Layer 2 of a small transformer language model trained on English Wikipedia (8 layers, counted from 0, width 128). Numbers have three digits each and are written without spaces.
In attention head 0, each number of a token's query is one row of weights dot the token's vector x plus its bias. The head spreads its attention over the tokens so far by the softmax of query dot key.

Query weights of the head. A number n stands for (n - 500) times 0.00082.
q0 (bias 0.245): 482431304451474387339481549396438441588636439554688569507592579469502587436492466580589435435317496615498490447488478610405544499521529376564518412464497599524587493525585548513487586422515457476457534451545488519399462582564457460338450510584537561394551467421465523605552523534515366671372491515442462474607535363506551620597377448581401540558376482647573525540614381452371409496572
q1 (bias -0.284): 552654649561485518477557458547626473356477563513410404533410394564463435603531525366515586469497577395526514417401402463596403415574488632525507520506534425417490506556486416393515445617472612424494469538442464580575611390395521641504667569451356458597419680565546357434585630353540664344529370437525539449363592517438450366389520514347680635473555549375401418556488533487657661425493
q2 (bias -0.355): 664699749395628548500449408492531407498475365507401554462499376543428464429604497492567551622372446547539457338431398631565453443538351679642467374504468468429533530597443422396574433627577464540378462514431441560659687390436452595458557573384433451440535551520519412485486620386564508442593435437564470579494472455581512487501540442410513665504521652391283495457648473569605609439518
q3 (bias 0.270): 398406386417339603580485549615469585468463624414490501532525519370524497731420404463384436479532536452573470616555612328502470508537504323415574617499545490553420465345468585610487571402539599423729446527526577571420449555569486425563534495555484582566491510429543528501375406565436513494573565487510489475549453633452401534462475470418524361495445369509592557562338443332536409617558
q4 (bias 0.084): 489586532483342559469598452643559571467479522473504457467489593461328356563305641579419585515690574514675470546485536490516551502356523443499443489486585335502415272532500365570620381371446456413601433487502610608538579442598510485630455509530339373601374394498572522585494515297485486432486509535406471519530465565416515607420563340314690492327487461418591591541346531514605562410440
q5 (bias -0.570): 547578642420629424339487467515608487533585514557632482531518529587381350374218764593396481414520632481585591568521508548511367504410458446635356484448507510364417557390543350404560409555427491618539554656484635584606474481549434528534416460530458506394481551537559536528635548464472559472436402497472400580490389460442523558410554465473550364300422459518575477482442603540660509353422
q6 (bias 0.844): 491359408515344607687455511472341402513469440312196541495410168406612649551894346423832523579314243444521403389567431519417687519564558713308626447511413576592633471601400789625412468479528401450439408341546258508443500595481445547406527668420626443716597405553312412528451466563580496460521547535625533411367668467426660530551532286504339652799562567449430428408624576537298505668405
q7 (bias -0.690): 543407489398684562552436435526372494536517361470616688522651505481383509537804422480601309585609387404505563629519072299623625414451456520519638358631431559467356412500532554716555526458506364208564502476652571509416361556434654433329721299393571722756466434535250262281476595396447540564342398447501717548488465423673711633427687332316337516340477567528624525567479572331721724752509
q8 (bias -0.115): 548459361456581503359625546295360633287524560353359746269513469312284769384475691558388433389445627514619298329530626581582498434174440564322426447523414518255764500528719610432650444654650429637116432628475580399650357347655347598554328690493581603334738409272228801303571128524637616523318600672507536630296502598527528575508435265588506621419595783550423334809509749616514388711597
q9 (bias -0.297): 685396729439454506719696511625381323494411357742476604477883515417339500476251544693449757451517457694452364515576548487599595332556310526725430474594598401145556670603473531569458430380701325421626268574695494510446400711201554645194341684294633483391655540397314467743415566265620529343555505468647520342275744525590269390218395527514738648871190610278458546357438273488437361377559
q10 (bias -0.642): 215532327451470488615597561561655501387443643476302470548304596505380376738569281595644449450512354748377682308615562359383551545592448528429305635618363616538567516379208717584522544640355420343651681758786481363465607605694504471600350434332700454701589478219376317638474340762547461532674582704601345457326366358336425576674567624521742120608473300287502308364424514761772677603613
q11 (bias -0.210): 612380536610551572337587308423469769392340675351241453379430467524592347673722352030356809583527600580555418681476487650408681508381594560419323470506659432487365496256576478720576305501452541454410384223620611623309531474489468580515661490457552632442564358739321359495369409332331895293696437746923700573535260457633499422610614276388282496826359326414761386413406424540571659417661
q12 (bias 0.014): 289454626636422406667907673564656676342350607498624775505727354721555556414623615400475494499352529398446235114253427466674444443295658283140544653289394477680558364435335442418453544405542521350446570369560329551642255636504565492775286827691597453282402661638748673657542345543486438526536353699769693459332412887668549131281461216464725608356439233790483660493485491548449614501504
q13 (bias 0.327): 292397430146599361351473328597405647516129775635616485383462323381268623609565484781550499704692598557678853285516849512516562377488563314632523486342371432750476544299568587585509299464381479570463375460680711647516268703422523512463241325390637422544337432456498496387644459600225548657639693440824680571584655280307478203666527351575619563328541707394489429390806644565435594462500
q14 (bias -0.046): 665572581369343471633566482342351507443429259408750565361686316543819479411693829569359316268699505519680508653760408615451284626560422437554506772332605423744166401613570330512491365353619488495433529571554263409421295635554503428278503401487380534482415649236551537309162452863694795401689853387573522465393586640389403443624409427152661567497525339363568470586473530676729627620317
q15 (bias -0.181): 658728432611549472701629338574464654521203349496485354278386099547309526569489342388409502397517226532476462707508525294574648738512556600505597471801443345449612531789203323617340307491518523485577316647733473623549412510538428297688761758451548544689437625663580510568463447568630320726670388545432464527466551689283548559574244641607345586326366647350539892651246722234422705647337
q16 (bias -0.188): 638799638489482639630447544604517441392332463423451371419420381538471328512509380331448434551527569455570478485348387403726584426355433654514561500489485474381533469492520477526526273642548688476487430502339402536601591402394475706491600516423613457582551720587520374404448566492494579366679395437689487572553615707703444380383581594314737590574639448379353431426470452457582666605575
q17 (bias 0.161): 402390377546494456447610398467523567521569524524511378518509704495526519636469644586407614419663485397441581458539551476353418511545547373426516545551574387464455424437550544480486577322522313473615438554573693547442358531618586438519465515532381595541499284385527569539489448486489488589407506523337509457411578467322475591506438460654446419442439415554493471486329595443439505442412
q18 (bias 0.060): 474457562434542380461663488566555486441626492538586481610587635563451459621388632514406641411442546526520636495511674441408412435590434378418493526499619479470448522543643486371448537278503403427577508597565402613438582546494475390417423560394307536479476524465618510548556406436411631501405531427283428540445617488260529554405562491525564554398408536573467495444446613495570496494471
q19 (bias -0.071): 385443338512594383501474558448359521591475544509536526616472473556585738500608431559493511500366505497328533406474520542376544477443496503459540599501386603455592592429473628509451552516553554526443528513564405479483259442404479461441482429535611493427555567398454562558533582550486403623440570499560560489513626470427419443646523648581408551577533458641500541458533547532448354502552
q20 (bias 0.216): 302290302406323536528520576560453498553499580599546484555539430442640644625738232413573474512422564457412432501539561466369498582657500345447593693480474521543497675394513646618394737410480427293474444437605420404417356560553424466478474496509608534613626423429458519415445429615495497507474516459458576479503627536446435575568525489536525500623517486549473523476539400459379443751513
q21 (bias 0.238): 527578719456519556589529520583571592498551409494525469502494539558291416482510558497418488581642487385555534694479283442549551455615471630589636379458388288452374365480441325479575450564443432371667429548599547523547639453598491499549547505415378494614424492538545341489475641416418607341539509510543429606436413469553622571425391290397649376280482555252482562509376481528711745551378
q22 (bias 0.514): 374467471505641484568553553470498311489503504555559440437580483516602463526519445413383483351516534432452507408499442524592371486385455486397396579552546570417476595478611464521485488362506499490513562570548512464409362607398575470542557417454592597423560479516457552464478472485560462681394372495422636364617401458501426384522542684543386436523524388597500499560415485396504391470559
q23 (bias 0.474): 383663406439623360534513500342530260579543500661513231407472454664439419468518503428442640286467241291350486201366430720499326313467460785302522569457529452589418544659577281591534675262579414597302540587640380452516537627271529576515460211150431646573416437586523446598609539316700424591524394573350449307786563482617368293551537482591472441498525645438552636633230503655542544612474
q24 (bias -0.027): 362585560536627536634581423502631808282409332583544386580511670528159534595364781611504394583790487505409073201506218424715460495468557494590501738422509573576680609405459548375931562628551364615140498425218587560469261522398359430512226561460904676698594408258507476618454621617674544425408669487333510681570612801310525538506426472584773193298327410292516600429400503545536235380581
q25 (bias 0.192): 526396610546803531528241503712385512530432678802181491587315419272517535742519547662517502484637604590442404744587310609617296567230505477535342235460784327392455403623259415630752762614403437527560543554381612745483657431623873708426374554834492318417383678503228503369022431382169452487513601585485572257426527756495456403545432575597479713433623459156374421690496658363422502603483
q26 (bias -0.576): 387497476606395397646644713471730498418392254366375711372551419437595362593510338630470533502489544216639439623536495646235425434849756885280827383267430446469607341437565755562606313536594552449457296427744495613629351600645376759455337274610540228672492557743351426331600452470469522353507485412306473373652484613574650123315473628384545502447285422658575448753816315772592478613504
q27 (bias 0.049): 438239375473401593647635630713697404516525696287504424471368338540390400395164473547492605577512444420465524439398503496593441669678323532558547382486705370526591549471740578779631565183331464662506772707506375778395689636554535330551375534657296540566638518620578455429411272587616751703665205345468660432631560414496455564167322540661818314349563317528490480588430479310489486552648
q28 (bias -0.030): 719381867460471331512371478278482505360706513140211740465462454471259507632479578379562632524411350560287693601390598659420411462273436697836282361333640665611485715559527121363533509588184751414478404587411453798729313624437543477373488716337176671554573546670380357557375187648736501581486513471645590732342813650422644386619421450571525385558717746447650407352326194429584543558505
q29 (bias 0.352): 443573854728428778477519525729488261672500267468577413314250425489310408374482709500429036593571500778710415390434525693451628348517479771485401477341502210669472439434508434262231408791512598566352647680450498500533396318242614698322375437219508426578555557528554682325661463216698210648570614339437511556601659362677589492514658446423663381830578396465380529401591675738680644383280
q30 (bias 0.241): 383645463560274536317676329337606541475324529714570400329651653517511375629460447377492627397509233452629773318218375657512232708246565387703742203458536454294424833526585506409952573709531451603623441484348409434575395659505563537376619645603424254458186340545384570348785484422590475305653316265714508684272565266820352606635598679388573463423603452344420509773348761601475509574625
q31 (bias -0.302): 489298463511706664492389371604372386632498393590467610625541443432368663227530556612709354313569256549347416480584438335326170622322762548390728474432640421380496696564574333341361533504485483366701710422395492229488351413395831653585617597594373396307375678311546535876604567549476555426609532787499478408525398419278495163547363537628380309420478423636777540358603411661813636311746

Each question shows a short text with each token's key, already scaled and adjusted for position as the last token sees it. A number n stands for (n - 500) times 0.0031.

Then comes the last token's vector x. A number n stands for (n - 500) times 0.013.

0 " the": 495492514521573247887103488353240348404589372320476477473435484728855718493554277467453618554343
1 " family": 493521530500591323604279499590306515554570420537509496520488546498713558598469479536372578555310
2 "'s": 507529536525524338677279460487259464511516360596515474480507529559700537507580422429348524582357
3 " home": 473468512528549310614367562589316471571572427686457540554504595490781477685605523640412519540467
4 ",": 480521513521539302756205567585431359624615527538506491498505529621796512519566405538419596575451
x: 571406431407437469431407476467552535480316530505501539324506268544526509486443514466597580546542477386711521464410497470579518592487525511534606555493653441545587639479501564603418576578584386721444522541346566499313490534278531499518574501364433368382455400296533534516542618453478699523436575502575553657438504573382506452602503540548520596499463530586470366484510552615336384571593
To which token does the last token give the most attention? 0 " the"

0 " ag": 544533476570573330637282583556329480452484416655569556535471528550734588269582475407506479381423
1 "ric": 457538536506511431547490605628284438459520357696552518524502502536625552175627612477487401273529
2 "ultural": 428551504539541411687358596569205320446450384729496540542498526584645457445515532411353530371412
3 " econom": 426489464546573374608337512474257272501609385721426581555495555484662447482544534472287591571457
4 "y": 502499509491474489524491519521371239320639483811458538506512530480502487391615640539347503570433
x: 521488484553577694409483461466640702442345591549651338414367428551514466397386470419505503461516403516546431635561522527527349677559496571604502390457471398497564547587342586564536505556562468632602381380441498519395552579651611499398450438379458426538361623483620696482462672513513369415378473433563391399490578468474403498589528496554564638486494715508454706461514658370341384384404
To which token does the last token give the most attention? 3 " econom"

0 "ual": 523562549489496494501311519559357379347507561639550499513492527451556402462418591711494764454393
1 " form": 464539521530551403458233496442298423404600517543564572550458538424657480466459478615441683474345
2 "ation": 486531526496457490464395462578397409293736513586519486469506504497498549187543634683574552457395
3 " of": 510514541517508365670223440346302448353602421527517488487499501588649576422474491576413658466361
4 " new": 528480501529556355622243505284263639537522465402499510563471548531719564540481393565400513493323
x: 614527518549543372459500426624593574681466593536632537558408263477414485401588641508560340543457659418579624491519513677677381517548457444505335568545449403416511413412535375372433491411535457609451483545626481554400474505255330434639455514615519551475383549482722700414582382403395464533511495463506588596453418479574532646476431489523482756544440454479545429447540532404489362583495
Which two tokens does the last token look at most, in order? 1 " form", 4 " new"

0 "D": 512511537500429506400495347601433357265353392426549486476546535383478511708724435510529555459774
1 "A": 470525538496401535380500328627476313259329375436525498488529554362440497763758456477525585460785
2 " is": 464500529529566292739291308294456462323475425610497504485510583606621434382642710648472397660490
3 " too": 426466446576549379522228603463478525402547546528421562524466614449644500412506748716461382582471
4 " close": 515442450590550310597170593494419460427520478476422533536480586492784521472641533587480541636478
x: 576556623522495538442516496590464502525411596459461508412590290504504593488469548531542462399310558444525618589475624659605390401514505529478347438455603436298605601440533517479484518292597398560354483474619574492351454583528533535489496667593428525564390578386575795621422401456495388586429476417531398403448444357596484557685455570525587502581361600379650355514500663538518442420483
Which token does the last token look at most, and with what share of its attention? 4 " close", with about 100%

0 " abs": 556587486569551357583230495589455593353605613501592552570449525513697574393528439440424564622549
1 "ent": 506537534483485426442379536767567654413650748569519492497484525464659569325509552424473512585582
2 " in": 500484509533465358678290514442390438323610384568534489447514541579715593406459481617574688580363
3 " young": 481483472557608317591232522409291695429575527506453561569454546518759625457533411522469518500425
4 " pl": 541408407599601293697246607417381485514560413526407572563463542553808511536479351440388565538433
x: 591521433462539485623590440431509486626389568601461444428472671421396595466477568569444364556523438715602554375552531458501616514473502428432413569649598538552519484589501606665401493232536434577437495435517593424479440623495569397637640503495521422497611411299649721448527338413505409567408564509472407514444482505411516542490285502575492567504429555592622294514435586355507330551412
To which token does the last token give the most attention? 4 " pl"

0 "6": 463497604423457468636513573479513437387344259742527473502491494524547437807603446412332503458485
1 "6": 457510600424457468635513572479513438387344259742484474527482491523548437808603446412332503458485
2 " (": 478528504545552303781209415358359350332541271515518536511462506625791606645598315437401578507369
3 "D": 466484490533511368521347332328489464395585302672433549526529561481715624518584483660512550443487
4 ".D": 536500497489480434386384359664505602238439398447455525557537521406609632701690375634394491442635
x: 356428580409547440565375467381494594598549408610635506431499601377543596515523557615575574424476485523392543550436480661513385402402447467481430523449628611539626499562504499363649511349482313620571538593479478367596691603477433460518491513463488567445381603490507400559570604486563360584627441258418459256665603640365414403672482489512545538229459520465593476625436426537441364613546
Which two tokens does the last token look at most, in order? 2 " (", 4 ".D"

0 " cm": 513503531494444489410486552521561541653560244471527496504564525408525534422684924599135646584629
1 " wide": 453542527532518449450444579521384456609589359513569527539516541434530571472734856618073627531575
2 " and": 502528531501585328703211589541298341526565353487503488502487514634757621457633568560255602570511
3 " have": 484489509544575306741250518370356510421583380533466520512510586601651410478656659603301374610484
4 " a": 502504507552606223836098528397283367405584343349484509501420505675867677490569373454395571589414
x: 542554480531412522586577511487516418469250427598451587632458424488475427481638543602486564613451536524722510600521541576646461525388577447389456387616584309325625557523398650404501461480564498918449573460534560518396380490300434452469435543459520569454597549509612537458517365494560561568520352552483491326482420467485597525471530516369479472477521465423580494562419499481407323480477
Which token does the last token look at most, and with what share of its attention? 2 " and", with about 70%

0 " of": 504496522527532326792205502377258476445569463389467468454469494634716589562526269501491609523396
1 " ": 501522503492595265903115518365249381413582375304499505505421456768873693526535250431462614578322
2 "1": 523494568427522423622443527513337653626525528523482498560438444585678604619384547490510548597373
3 "9": 561477549402506439562562504553494675572464448475495479539460469553611580535146638381324696274308
4 "4": 571529569382449443558605314717706747430263360655528462557507512511521505713704382481537734221501
x: 455403391517531410571379501550420538631517379534428459448462427477459539522660606418498535331590405478268427624691404267580566431433489413379558648470479482756474376602494511491546574554665499554537540393457539492620586448389406457723526522580512358528447550606541458630446469580510379578488574459507526481447495554437575497708606349616326533623570629352463497690357536417300543443560
Which two tokens does the last token look at most, in order? 1 " ", 0 " of"

0 " ": 497510490488595270906121506347279379430635397324490500494431456778873718530528308441466638534321
1 "1": 495501573402494460554511569434456726626680557566491504548451451536660630495383760548440522525355
2 "5": 529480562388473514506689614677581810392556404477458487538467460512518586539183756511311578228253
3 "0": 566521586401451501534606644553623730372316386536478459528508482494529498774666570410571586119331
4 " cm": 509501508479455438535414588250502479546564413815495503516549554457597519682693581411522604289484
x: 462337500459566629513600503428465561560538612706540322431458380320603394527525469502503461460478577491651466442449483556605597490497446561348501445371432312628436541429544620448417620530398600463507360693600563574549578391633560415670416469651645382475365382619452649377536437466464454478608564511330560374485568327463565496597620387504463604411392417493572543720479602602357520365585
Which token does the last token look at most, and with what share of its attention? 0 " ", with about 100%

0 "ens": 546561549494513482500375478452395620269493397625557495502511539402461324519648782424658702591529
1 " may": 469533499583577356696284402304365566493459366686557556539485578583537413259470645542501336549532
2 " be": 465475525499570325629304505303343562440554384586475545516463544545640491266484520520463412612500
3 " short": 482456479543571347560145573371517558502622328537455547566478525533736623361488447545399446528455
4 ",": 455519508495517366580207688537480400601589322522528481492508505562698615460539450558314577386464
x: 604396424423471393510444467472532491404429521460416466326508340579463498519416454422484612508599524367745597376465673468589507515490443550469503523465664406427673585492486510569422635611564453679415616588442595386373575558276568499590468421405484336389471394293470606571503651400404696434452567481555575547516451533406511466674513587579516590477575410556498478517425560614362435641534
Which two tokens does the last token look at most, in order? 3 " short", 4 ","

0 "ila": 510530528513463494503656495179325447496345397647567508501563551494467463394655633486353413770603
1 " River": 485537504527499460533589526194288462608372371595552513526543553463516430370634637472380498693587
2 " fl": 356498433599585311647297592376377421568508469471513623590484573481772444517691475508326637589482
3 "ood": 460514525496496459464398788679497399402634493489462522508502531408626515472707580453331536321636
4 " of": 476523544503512359698211604443488381528620383447516493497497496569701516404595494563343697569477
x: 596462562496449699332487578481663570327349597426572538220429387599579544436426645480499422531486568482583472444591621609509666556471509522522497517431595486452649446583455552423469489607462482783363409463556514369405487474329561460498438534503349466360568512442536528522523513364377718545560486512490551557505366465430586482578518435532556525531570364452493548566440569461424406493471
To which token does the last token give the most attention? 4 " of"

0 " the": 495492514521573247887103488353240348404589372320476477473435484728855718493554277467453618554343
1 " g": 442549449586614276677260495439225457484603460432599612582441537585829595533530410518378608526330
2 "am": 459503550460462459461585448485545524560599303724469469494581584470539564564627573451139110304676
3 "et": 487496503483484474436568435489551483580368446476502491494529523413500491254416588168092340570611
4 "es": 509493506496493479484515577680536531432316253578459509507520527463524482384531641538313690694189
x: 572535554621535445437398563505663440524500510371408430364522621508626401352425634467491575540596490472476430528697434653414483560574515631328680409277556292473598546557553386502461549607440525562469668302425542539538550453517477646388509552619506402490378568652450754444483518260489381412393474392404421587492406521489554459641533553626538580554488460432593437469528562366341425664482
To which token does the last token give the most attention? 0 " the"

0 "ent": 529547562487477476501468480601377345422390255848546470508500557449549461630416591583655671489353
1 " in": 530498504549478343735292492400305372436523314578518490457489538593725583569516327537514663571334
2 " young": 447515487554614309611220518362270635423581508528490566574445538536765635464561376507472524494443
3 " pl": 443454424594606291710252605404378477512565407538413608584451537565809513540480346441392564534436
4 "ants": 480523510502520445584400680606606338417511411742497522516487521516567452556371342570274498293525
x: 623640576513422574477461478443644521395401536565421370428505419546343526490431501536549398530450518626488546417645552581625683513634426699482564429464505425489426453443577629495448595462323440529510482418390546388473549644642608328661556388490558274507435518577664619478459659441481337438406521326382424512384347585472482399522433476592632639535582606612432381474601652459425518550460
To which token does the last token give the most attention? 1 " in"

0 "ers": 521562542508531389659270267333385501448527233489558506497505532504551317458562606382430651376664
1 "en": 467553526530520434606333302301386561489469183505552545517514560444474236456597693380411662366684
2 " graduated": 418492457581613241786168432356347478450697461632497568532498586561785393574617508432414486531355
3 " high": 460461478581560342665279492429333405399728487603425577559466548566711558501601433425346540489283
4 " school": 518476498513538382581322556513312470541753538609455540538476541478703476404629452425297622490447
x: 559568612598532571446497326526563580543330730607591442534343394469524514518344536625464416534465450555613443564631503496617363519515633307466539393507506374506454542454430557587434498389485407551551462521517576487386543745537462324509579457342572403371456483455592610420437504508464320478506582589565430440448520671503403435663537476594469704392431684373415445524725576616390467512429
Which token does the last token look at most, and with what share of its attention? 4 " school", with about 50%

0 ",": 512493510526528311829214449393319463401576391415466460452457489684750620557570306423458523660423
1 " Can": 441551470591554362553331521455380588397534478505596580597474593482729491690589432581481400708476
2 "ary": 473504481513426553429677701273409354719464681410506521527537520478394543249313691700546318502437
3 " Islands": 479491488506533450592484501481389382809547480499481528533518522468532309456382459611459676648462
4 ",": 495512507519502352732405388446218397581479480437474509501514531610688456457665446584448651551560
x: 506342501402494543451426464520539550545385470480475508399558306537499656509453592492573591566491461365610428523400495521460475633388476491509660485462593369487517517571491530450506539592533497646544533506279622526289512511283494552516562470429352444461371382414542624543524566392394800547493590447689615543488636511437502466514445590555405500465515470589503483499541541471362409613555
To which token does the last token give the most attention? 0 ","

0 "6": 463497604423457468636513573479513437387344259742527473502491494524547437807603446412332503458485
1 ",": 532512524528517333797263437408386461353484295564495460468473512642711564670563316411366518569425
2 " ": 483521497497594265896115494376321403327601290360504531511410470756892673565532291437446520650321
3 "1": 507508559431495462568488435615590730436528316651499495568436460545643619700399732613441340737348
4 "9": 530508552405495443565516507607614723412471346513545474552432466547622598570152665459332527341200
x: 641571605647534501610481405554531369586450439506296408547344444452452393358653505401473578636555488532505402418640502506572628422606472556597493510627489637649472535506488461558503552403678394409440592355512450506413563503426534567598446490478662464523692551536407330492414437591559377530571383495482605498418437495517564464731488423660397606625567524279416616316412465472257421458518
To which token does the last token give the most attention? 1 ","

0 " products": 544564522524588381574220421404341458361576428535559487542482532473573433422613558561283612518481
1 " like": 482549504555570331676234483325381471277563471382564527509474570538650464522653480573364476645509
2 " the": 514515523530569247852093486345278354381593381330503483488448495699839715480530278484440594575384
3 " t": 438452425573609273691211486362282461429585452390414609552443542586846597525525426500314585561352
4 "ac": 512513522501507417522592525808523570450495349447454508520530565472663479540587891547072374336643
x: 608617414507492262530567470590622352416480483376398515600662556565636725565630570475616461550412359311673417423659619506438624433520407547591548641484476638516504499656409578490502542435593433447409425403498552364485623550519477694369481500458478445603575440545432619490359521378490437480347589485299420268573496342443509610433572369408577635491623521475448341508526580390445536524435
To which token does the last token give the most attention? 2 " the"

0 "land": 530532533520477502533588658575254415713498302740548476510523546451487391540743566488562629507606
1 ",": 517515525524507359757349536484249399605517331577507461477489508621688525543672392418534616590511
2 " Az": 360503447587587340636362478432268568550591433548520616559472549490775430587555374454522517680546
3 "ores": 479507486507487416650539646546465666449370478644472518497516551551632413337643348249563204533542
4 ",": 480529529524510319784301453430277418471421330479508493492499507652739530483598376465465577679447
x: 556375485426440543461469431502536554555326420504489430366539267510488532492464487493591542614453499395606528499406474536477472579412585511527604461571597387470601534614507522443504495686490463736484552450323554508411559493269491553540624500456424440403449398401547587562592564439457799516461506441647560572489591591393500548555450546543458519491448473550533435496524562491329335565527
Which token does the last token look at most, and with what share of its attention? 2 " Az", with about 40%

0 "ard": 543539536496501479537432489346540314604441212699553483513549547471508449703431602574467641557408
1 " of": 518518532534518347783218490308349378510512346434502485476489498616693549603471321506472639567385
2 " the": 515517523536578232894096492336256354409590369318505487488438492716872691503528249450466618557355
3 " Qu": 420457416575580319581296500446269486538597476397383617570485544515766543591405389607391636521336
4 "or": 522496497435429551344653485330760451414401359435488489525528504435419619331176384564357467259817
x: 469497419642508475529350519428563535432703598400667482464531640550464604523691564444460428342319410466359580374358662571564520454470352596445490442507498466671525502398637475467402497500554417422525777322530503178543435552443515279508449442430472459594524470469596514577628647685491494453520437530528612467555493441541456633419614461370493535573728367510420455498560661509531528508358
Which two tokens does the last token look at most, in order? 2 " the", 4 "or"

0 " graduated": 541557468584633242779181448408342494443766499615575540548477572589789475590620494442380445540301
1 " in": 525480478544509303822296476436393427409752488614513506448518574635787529606605414358437462506280
2 " ": 482516489501605256886116529359269409422625392352501528514431470759895715526538283425452602568339
3 "1": 506501533431513416610455580531416698664634582659498503561466468592729686535419586514441503586411
4 "9": 529493530420516407561525541556535720583590483485522489537468493538678617499220594452253660314265
x: 528508632694555506558513427503592403651388577534395525520295467531372426390619417535484505671536394495493425450640499523599647409600540462551525532562531562627412498451439444612416578305675373357452585422537474511370563495378552551582475481386640521416643504540482348487363399565597413491595460481549632469434542498481549469706519442655416689570631415332430633376332456502273400509540
Which token does the last token look at most, and with what share of its attention? 1 " in", with about 60%

0 " inter": 567613511553638333678223479553346471316649585479610558590396509547731549536558406490407621442360
1 "t": 486532533474539421591341458789414557280640690561551502496502517525624544523570414506372571340365
2 "id": 463533569447469469442453543845447488303565540493507497506555509472562589551677872476312656538541
3 "al": 478502533467488472523380464648466390374581539582472521509510506489554477427639790275443745564557
4 " levels": 517481521495500463509368646498293471411432594563452523527523527421524399503620673374251538686461
x: 460515695535567651473333409505569492801345550455631457497513530440390375424310609550541378502473669486721367502662501661460454554545467524431539447321600408390452603606588654505520453492515515492558368383458571544482549560657510513446522510597314386442433591430411703422447567358403359437461705500445384447594412454493562431675485462597508667509493560513420471320580571424497478427429
To which token does the last token give the most attention? 3 "al"

0 "ve": 543557524537488458567494522344433502570685673576566507515518575446517370677351599545546830555632
1 " Ap": 410576482573600351611306486371311471495588506448633616611465562492758435621361474463525743585452
2 "ost": 455543551438464547434526583745371249383501469593515511522492504458499577434248427562295346549406
3 "les": 481516532472459527426523531695402250424505361618478514518512513445523574629454676531668580614201
4 " in": 470495528544462364694363479344239434402402403360480493467530538553706499531627474403450628571385
x: 470565587519536656420512462517455537433426536509540560328553304347624675381513617507527461492409470465606438592521426725403530454396555497502445434514537367433536531637536448472542530640342512518398551380439544546551551447255571489485576410567401627517538365404615704472512397547425746587584534222650528511624537518461565475616531459483451512385457448544573537561445516490430486445409
Which token does the last token look at most, and with what share of its attention? 0 "ve", with about 50%

0 " re": 553595488556607289665165422412453429351602513510583561570415512597785686551483291485457626525434
1 "jected": 502521471544564347587156486466498482352664565592554531527485513556636685494369329555440547471487
2 " all": 447498500530597301700113466473472502342562461522522549541455537605735590450412315483506605517478
3 " of": 509504525492528331681222438526554561405511584573555473476497519594629561418432260619516587434605
4 " those": 484516507501586313708194495447409627383520461472500511536465535572703518450382400446491591591430
x: 559565618526414592456580349487612494475477480419395388424450288554567582488449624547534414433462588552620534440453592638507413523533514539644358456602495484390522574528655454404443465588468422687615426426609537448437491449439300499629550504646455404379599560612442604439620633495478474475601492344650459696475379533312415493497298524565402694569530492663468340514409567568503322398403
Which two tokens does the last token look at most, in order? 4 " those", 2 " all"

0 " about": 560542478556575296849229484311490493391636493502542544506444555646807541438510352643461553664420
1 " gen": 433565488577599359557157525441340558405648435465616597599461531485707517497490395515342528581382
2 "etic": 472543545479483463494313531554335410388543473516500511528503509463554494364579473408217493593462
3 " engineering": 462507496500515444538305474434352282547556459696459556536494511452574442487547511491298641667459
4 " for": 491498505523530327752205449293371333391654453497480506499503536587719541485588431527359589580418
x: 573478516517544599391532521509601594325384562434536580387366270578566481473491631635370423425442534384609463588488623664441703522490528520459413440470598487380640547540505524411514564554346552746457496397551470445422512427345505457576578436538411562434514589475673623419502534584541653618546425487622536464542428354554537582638609404475500502388502502492469518391393534495319322405399
Which token does the last token look at most, and with what share of its attention? 1 " gen", with about 60%

0 "p": 531553549475455528420464506724570489201685431583557520513522522396488529637349698478375822419482
1 "arent": 469544538489505493444338570657599445224730406533547502520511527439544548614285706399424687419455
2 "s": 479528525518505486542337488533455303485488292668506514503514530458493344499397645423472681501239
3 " in": 467498528550484335728250447340282464418564357437504501466518555554749482550597470464508631586479
4 " the": 493519524546578227861092498336254367397597373330509508503447499695883708487543261459456610566372
x: 501528544451389529506506529461553428525359463535456519532432376464503475390586539587512427562476518486640536470462531549590504539435614494428425460638550349404541505532549629392487465439555462954488511512575544554422396484122487465494530474517569580488583530544638560379506436526471657517516466395665549470507520534437585537438416516466454484489459492607500426614517452375462377480441
To which token does the last token give the most attention? 4 " the"

0 "r": 535540551514477460500425638671412429378419548780544464494535549448551536831492473415593602643559
1 "ary": 502540532514488483478443702636355419351566569711511483534518544464508554832506496404498535685518
2 " n": 380493425572523362613327404372365355545499473648496624572496582543670487571506503472358589714282
3 "or": 479497516491496443394414520626388598507400244606457532550508525488577631339560673670424163471677
4 " cap": 528424452518553401494324523303408474596479521569447524539521523473640605361325635319342407571313
x: 665544484588489488590666467599380460732496485470560564505599494619557406490552444586569244507452497473590662363397800688504539405501492417410469420396493509474492562434369585500459361368541415403468534479536397470384575509598545526380472522433568516559551412394522759374466507424442432479428622468516489432616531396562366539708504535391545745556405406611631533376585528382420469381455
Which two tokens does the last token look at most, in order? 4 " cap", 2 " n"

0 " Gen": 568602510556598327573156391517273476449591440361617536582470536480724496485593352471383574588454
1 "et": 486528521486507423481325426670418292487596510471523501514494518444522492366585344379353445551533
2 "ically": 467517516513484391607331500614465343462406355541487521516491563511672445378592449491515652712347
3 " mod": 422444439577579371517200437435246430391555450502404605571489554433671473466616482526442604585444
4 "ified": 491515504501463470435380533430309465343643521493514511491501493481528557231634457408455505365585
x: 593595520543547440436399417508429664631324654367444521363318370477443521499455536514406457515525651516612661559455497785571690628504442570499426529410345471266458421426709549416498416493452548524446604538526550440476585606575573522609449578523391621502485592561810614569603532362621471340429553314420397356524523457638410443447438558599419561483493470338492552392524546413394570439338
Which two tokens does the last token look at most, in order? 0 " Gen", 3 " mod"

0 " on": 537483493530521294768144541435350452498495408434473495439475518624805622491663379549540649510448
1 " health": 460543500539557356454226549525358606579539506557580551556487567387724476384548482620460623433450
2 ".": 513524514530561293825085477438285465457543398504510506513445498646795530510514391561478539579411
3 " One": 483494494535555236753158361456425535460495435455499511505460580607857594487530429526438561569395
4 " of": 481508514498539279735250303481549601469478646581513493499526574612723535505494373594388539552527
x: 436581620462566597327535401555608429433603536475528492238480369476521498516573759564574558309657631475498497389504643600541663588400408558646523600580545445457546519521588501574520435495518429606529402403563544464393393406497439502637691518512391465402462497394456485423436541398468607512612607356545664551592406522390350395531542525575449515658575429506412321374413545549410392433344
Which two tokens does the last token look at most, in order? 2 ".", 1 " health"